Layer 6 of a small transformer language model trained on English Wikipedia (9 layers, counted from 0, width 64). Numbers have three digits each and are written without spaces.
Take only the direct path to the model's output, skipping the later layers: a vector added to the residual stream pushes a token's score in proportion to its dot product with that token's output vector.

Output vectors of the tokens that the questions are about. A number n stands for (n - 500) times 0.0047.
" |\n": 434443732522475423596622436542487483645590430474492589471587539776596645555498477463578518384249560380653397440621451432476487415554495503561669426364426195526452316407559562463565444490357601
",": 403440445654674441536594448551479399439427494563368468337529536455474545562483651551553459607559577611556566346628591427548535498641528474500615395508543494315341396369555448636420437393546439
"au": 585518383375416491406580579387597409772459685439752581711523563436483547444399407537453434526626452483388536482536356739437485448519376481451475569430539468402430574436611440419356629524558468
" Location": 448482550458462479536511529301459457531528440639648615492536574668328580330499329482700709352438420491338474457609437539407425554503430524302394710418764333772706472542248223616428390672569743
"ig": 620552569484526347539588538481489505558415631358426488644545430533554403523428477319529444442488379556482511449477377406587522555352732534532403432498339511374339670669517561491487726614596447
" M": 461548459413544462498513463496523533457556472431538414493530539435541536527626575554650549514515416469479492524451463300496535447469588480499476489520587478527566536439477566563558377428515424
"urch": 691640582493393655537568434391417494639469509505720547480489558455330505465248462347504531437328397247469742560545570694511290487592738523178465483490679444513651458434545460461435542561413603
"\",": 345549623563679619571363478593566469576683191616643759418328631369345417406556576437369269624591539476334380593693520517447458498360613492528501451478509365429437548422469396476658737392724337
"ording": 529560360488408620704280449558508540709673439359615691549427572477408725309373458314125460341639383438520489496647418671504303619449660501438552757761747263523462483381366619432464565579343497
"ch": 725535441322570623703565401440445501440536423542634501439539483576421396714377536610388558501488528547451554485442368399491467469403264491637360610599560524465353506338601566564460719455540418
")": 417731458708392496493472266618506566451339302493479604570470621703362606506585665341476302569521657539583487433509569418460508650571534501622497354673362287312506494440544380397605564446612398
" |": 375402808529430422531578446527390405552523609627417546497640477634611588629538555566599559372383593443611389555463497476435495446518470477629668352321407469372577391441616511412559438389423390
"==\n\n": 466576507651464324593437664367508706458563210674372868564163344621501498564417476256413499612737503559615504494715501482335529640405427553507622578414443272613421477436249577434375511602601533
" where": 478521546474705573350357692421588490610531364506572633496458590353451600464476548478418452521456692487395530519681486574490496443480618526515378600501655568388432431359292458572491472383515403
"ment": 720787371305677409500441414534611422414747530426644617546571380633504261650485487201314407336653540582443779571661575729349496494318662502426436562301522208694655348516544180513403700532442319
"attle": 562454345282443547471367678369739477523520308593604710610536709660468448431320339456391411395419647413291540507620459738544437552374575529519316421537784247435485517749490584507483569600507439
" down": 396394545591478497499537496487449585592465416426524544527549504575519517314558203577262620507350564564488448756532486637360494412430594518487333625502479457739538434396578428445442747512585488
"'": 584441534693597623629450372495503461466750417407668503474418539645542550445471554497597267522487410575376420622506391452641522536517551496427386522216479574288399363547524532525472666475556435
"fore": 756526547437675579626344398468710529382679384513855669574192590632311678267319538302311346353530682425475408523563527699446377354523371506398442616530623509326683401293329638745450573492388667
".\"\n\n": 641461667539631567377368497572432394695768252513587705410375618422468499437610608356225398595522626469345362488708494636526504461401597536456554556440344277506391473402502410524605639373668519
"anc": 827676516455359602586499417619448540367558353472477714626532382438439372388332485417470569531405153428471496483519562729570438320433774543531414476612526524525499417477404645457490656550467537
"]": 458510729607557578573396414595628570493553159341823663402273687809615326187470604199430254530537427405545388586639503516334475573598606515493448507616408112421524469581444507419625855499498495
"resident": 516739444528432939452490508353637714635452287436526714609463529485490423652409193125516516257271398207626505812535572764555307400630427527242537665614566340490614512659490157281264648586675653
" County": 578488419460410502385522557467620499601365396490532607514435518589525546465489499604509677422568479443317577473460406515424490529666588501419431632523742445458560439599371385452438537477532433
".\"": 604426652570641648436288524539398341633719312510621671402473595421513434408616641285281354584534539572322367549670569617483497621338621520500490571417293349449459451415594359468593673393713453
"uck": 468395587551409632739513516508488270546463410491572545605466594463517430471374425579396455437420419415287512615497548557611361471582484501307354486580570606646309485642537503364561552617824462
" medal": 726466676438507796287363599482507525435632562511445730600431534716559326521282296486341892403705545447562326562811390769383482241481414536297434540531446805569561366495391368026519408477365677
"itions": 423666591521499495376546517493700418558512352487301506460307320559350176516393661361279599495466545495475371490793466671426349612401555543516503484593347240741802624580305507512454882603671540
".,": 580487607458641610273496521534592329593563280450564553456359544550442556520647573267439520553354560686258511436656687553583330588410417510533716719614527417290435555362561049528381548398719557
"ap": 688536462415524535494685453555403506470497510511732498708481405472449446552524458509495538411612365449289720556432552509494457557474621505446440356518431579516317637574441536459303567549398423

Output weights of attention head 1. The head adds the sum of these rows, row i times number i of z. A number n stands for (n - 500) times 0.0011.
o0: 433293535360741468508651417421252484535765618626581659317421428392266387397551382804466408667610415410445484704571582626616524335324476508507563382295726951657532493409553352685383414342563309
o1: 391391418491520587351487718583574530599450542589397411476414396617447328687409474410480567702566730397515472527524543522383428717432439455448431323540156518766565525728618247431716495490805074
o2: 789502565452494831697405531568594318475414473306428552468651674202569443475743412719744247466423431525249407490371397572764519522449499343422291404345707724389598590311615340517733499370649305
o3: 629193688459572327480423803436423662397560516340614636397364631556703434406414550670374288510660498455290427456562333574524490417510703636547509388403535490597283585486456688583661620356300514
o4: 621492277449255851386293452426473509502552516825261828685364306561323450506568508482462584552548433591496399554448569506371383585388340691578527506438321693618636531691491248466572399528747404
o5: 607216667270499589620737696263420522579641778660507483494393699414617574359626435683681577569354238475489320523682267415507342555446562307575413547218405647503486579533612576569462407596380150
o6: 586365432370597504594448516289552431479567555526675436580644552386650567397270348583486548249461568270404364448627484440771074505749390418199638818612693652587556454675567513645287402456571526
o7: 422456335470665447771292349398567525540557379458622604497273299312589358215463682353482178552751426609473331545571468226505402748507558589417627479473526434613682529862314894672465538689463524
o8: 369204545535668335470567240671329468347553542476672468385472618757649336245255658456527339410454292522541517506576472657421629643588361446462609382589690582396515465696533530470420757662519519
o9: 638327287575581519464338286521564449510516643504453469451474715347477389366465470596546274545585302652452410541582659625388612560603551659517547512610333412322354500520524636430661526421671560
o10: 754257548369409518460507467620671240626405630412378226577554380440554615377701416733514719588375603527280516502514710442532422479349669546628558807536636525402246314445647266669378456316325708
o11: 535533301304625528400347460396409559614440607465562565670646585150346631374683451405295500536390577391482443630539316402494628490484461367605482437766427541563408514567649334290647794581772641
o12: 489226498643690374316398244639625625601671468532584399539609574637573396491637610388342362578419344491433363507595400702349515420335687620580301351653492543555416646380662525614467575352428511
o13: 299682343626454458667600292617444796202580339476577693575398502587189455347616450397464324512455490431564446490510483267424185676418395441658546716555282478545662671752594635424520354683546729
o14: 498621500410492407635464448574410715526620403438371337617509448328667497491557584473459588385368418455447406601504626561621449412350419409426585657397405751542560481546468639361566554332439766
o15: 569434712457490613454439703426407222446549483456525363478607454529691465572572668554772503305339454481528482487462452507453547289447652572390753728513410478297621466474517623436460186513455620
o16: 589521524534431693361278397714456508589297419445544578449511563357331392614495869339450416563458662557457451361946636588510395564444742437435247274625539254224384630481532490410753877258638521
o17: 335346570502508588683397363429431613383286501564397651625547559525345536395343331345684620536625556708275650630608511602360111316546445732542324623489614568500598627619338574546309717373388623
o18: 385495567388626517491345496389420548367500680390553367523586605383721511266620593820293308514393841347394342379466542504471645737475502432693376527569315476358600521668616734504532484374460462
o19: 540882440537337376610357267626520617522254398392491420750420534798645781471356556474641160496572777580760650353554646353450149663686335665511501497969466489243395343114622436403461275427407586
o20: 618547383550533402875360593643598443379716343500492497376484501341471417380515480406737481806634585458684532458382482324632713361347510506367531493398290420329392593640345577672535653475396404
o21: 462481547485381417320503460694684545489680449600540355480513700211428542519445481394577342684549439442410528504609486543650747695340586192433339531640481500281372528483401639460572708451413618
o22: 495705520457648399355258737400570644361623571390678573479608243463494520642543394438368613437463517687672718368478370706474329555519385820404512541484399348586561527481351264213558493749456374
o23: 412366452335466477506515681409641563593560636428457385452672600304734622612561448462475696443350440586445525343510360535596274230483305612466482738161457657772494491541711638607312443626385464
o24: 505351871624598449524403420457304416650584370680393629481393620446567443424582414597290577494404654461610201596715354564473567403094574590596693493323370509544676352573491387694450531534471508
o25: 476169708317584354576812525408573248558674593613574586519638486227515478458412477709446314465354441318618418624533531494608555547471244350432573553449631431627551554523585522593525469453440487
o26: 711550353390606760155303589569626505694418274401701499610678778283543502420383640533298273435400423423564460730536641360419542211440553408499691441373486745272738454511619387750552335472629461
o27: 436479529425534525661538215671544386415633546557420612492452439715556316402676467533754326488645372520491429711311518439202557548527414243648645220596275367428480579611688575448795829396534195
o28: 396380695693525563460536594538657518655586448722451438473424656618305708308542737360515307414281680342603401445518601588355421185632428624414617432439487540426500617126273510567465530481438807
o29: 580523165562414593387453568489640699370475748473325436545588389363473675506451517422583500395447452417537528436770212656563744528565459502272545655415522571360599454577333512521314449512524742
o30: 319653478718347441603234444575425328598615718660450468627713567367499446650602476470442480523706583572504476515358386764556439253132431648509361522170484677625263665613704284527383544393638395
o31: 495459382603765412621577679571745419513479500460472440393367548558473293472421383516077496453460428416560537635582589711549524392395495762310423436615345582521456674504442358334574502640646575

Each question shows a token from some text and the vector z that the head gathered there. A number n stands for (n - 500) times 0.0064.

" e": 595600659558433566272628570570359592606506479298643430524176757645421309525591454778378365476553
Pushed up most: "\","

" V": 592605391471537452342451415483440659513355664434667403470249556651357556727521688385601735398562
Which two tokens does it push up most, strongest first? ".\"\n\n", ".\""

" and": 487409713516464493413500602546482510461415595508511456424330478537530481341419500500359543360501
Pushed up most: "anc"

"R": 325563716266702184225608510670457647425671447336671399524871570588341037219274592877206355414398
Which two tokens does it push up most, strongest first? ")", "]"

"2": 582683603377545516532435582540460553561423453458585434540442364556654482370555576522284592449476
Pushed up most: "ment"

".": 502364442457352491631646766586317366536555396550339455458678610501501519405657645509497690214497
Which three tokens does it push up most, strongest first? "fore", "]", "ording"

" Mar": 553451700491368542428456513621524341450367465586535367493618544586460404363522509502406554361406
Pushed up most: ","

" sim": 507447552546375518476511572510482476464425574482581403381504546519477474386510252557321563489531
Which two tokens does it push up most, strongest first? "ig", "ap"

" ": 320716650343623479430186318539463735310433444360850336461653341538914402311391524242400686435538
Which of these tokens does it push down most? "'"

" a": 486431679384469514509476457636406462319402483534563353395551554589410414353473384418508609366555
Which of these tokens does it push down most? " down"

" Road": 464470651480454573336481544468403537400427540406609496436298506555510449328496355509365556440466
Pushed up most: "ig"

" of": 534536647431430416492518527561491512490446572534438368558416570616376534299506590545366509374476
Which two tokens does it push up most, strongest first? " M", "'"

" st": 574498534488462546402453553504443466426410526457504482397398500559501459359487384465353587439516
Pushed up most: "ap"

"7": 547509579515434499413415537500637542605391571489543444548351505652432461501520519571325515460502
Pushed up most: ".\""

" that": 463348639671272560520434618509489436509433572425441472498421586519438529378446491487322553431555
Pushed up most: "'"

",": 490352449469348484628660779606314348541546384559345462443691617496495521402656639519502691214477
Which two tokens does it push up most, strongest first? "fore", "]"

"ec": 608415543596395646500402704510675526673320507515659514477430374589370529530768462639486347474329
Pushed up most: " |"

"0": 442607508418623464520361449572409598285564492309662441608549435554744353421507489337437732280549
Which three tokens does it push up most, strongest first? "resident", ")", "itions"

"ial": 424392595668248532677573614518307323624554463395403553725611664482469527411512399473391585390626
Which of these tokens does it push down most? ".,"

"l": 546595706632563470485465548429241288452511369324728590192362508614672259468524499581536410504511
Which two tokens does it push up most, strongest first? "\",", "]"

"ies": 402729053531653435324591376386239409295440391340377479125490845515730301632404280696301447471600
Pushed up most: "==\n\n"

"owever": 457395536586248571648581638576373540547635526376416500579520544530504490326497522319387682295667
Which of these tokens does it push down most? " |"

"ake": 630418517440500404398355543488670592609390643406522498629317506472504578570394625474449542441605
Pushed up most: " down"

"ins": 549449654495399483419418523622541375445364536589528371502563507559448460401426496478416541364409
Pushed up most: ","

"stru": 607455648598384749477421417360437494559249385500652473503559392443640413552656632450380518260473
Pushed up most: " where"

"ent": 558473614501387548404450544591469366448384460530569395506540535573430396430515497513438545376385
Which two tokens does it push up most, strongest first? ",", "'"

" s": 609451449549350372432546665494506472533399584375578501541438528575483483536520434598420434396536
Which two tokens does it push up most, strongest first? "]", "\","

"es": 505416652463362535498464543640474357398414435599464434479692536517486487327496492450395584312407
Pushed up most: ","

" ==\n\n": 536442388499479585521589553530365477416476373400303572380453682586512450460588455550301637401434
Which of these tokens does it push down most? ".,"

"1": 524521510454419518456368533480459574490493567461471440454501463678482291427415522468316576395474
Pushed up most: ")"

" Pl": 466594476529503557435472477456413400491536421337411527364455649643488372518534354535294495396535
Pushed up most: "==\n\n"

"ets": 606383483488464523509490555581509495494402455480398553546457523492429540455577578458411622421498
Pushed up most: "au"

"==": 486508326506501521490600545499289456416459348424342537333475684505571413507574454583361580392491
Pushed up most: "==\n\n"

" The": 501366528531369525609573674546334422517435435484384536405628559526530471318583469439424655365490
Pushed up most: "fore"

"6": 410416477361390516388370457406415550461576613487430242437477609656530348404457613437337617221547
Which two tokens does it push up most, strongest first? ")", "resident"

"8": 531531489487427492498368506503534555541383530457475444483523410650385340461429483416307548396498
Pushed up most: " County"

"-s": 569468583539416487460482509426463560466346544423580342441420542560436390421613484511452410472546
Pushed up most: "\","

" track": 483432676397458524499473481631423450359418483526570351414526552595409415369478375441488595372558
Which of these tokens does it push down most? " down"

" second": 531603479369487484401479582477467481488405583407504536543268500520512520405524390613393539357449
Pushed up most: "itions"

" exp": 439419503645429463506539683590540502506472494366608621301554402612462476446461373476389568384570
Which of these tokens does it push down most? " |"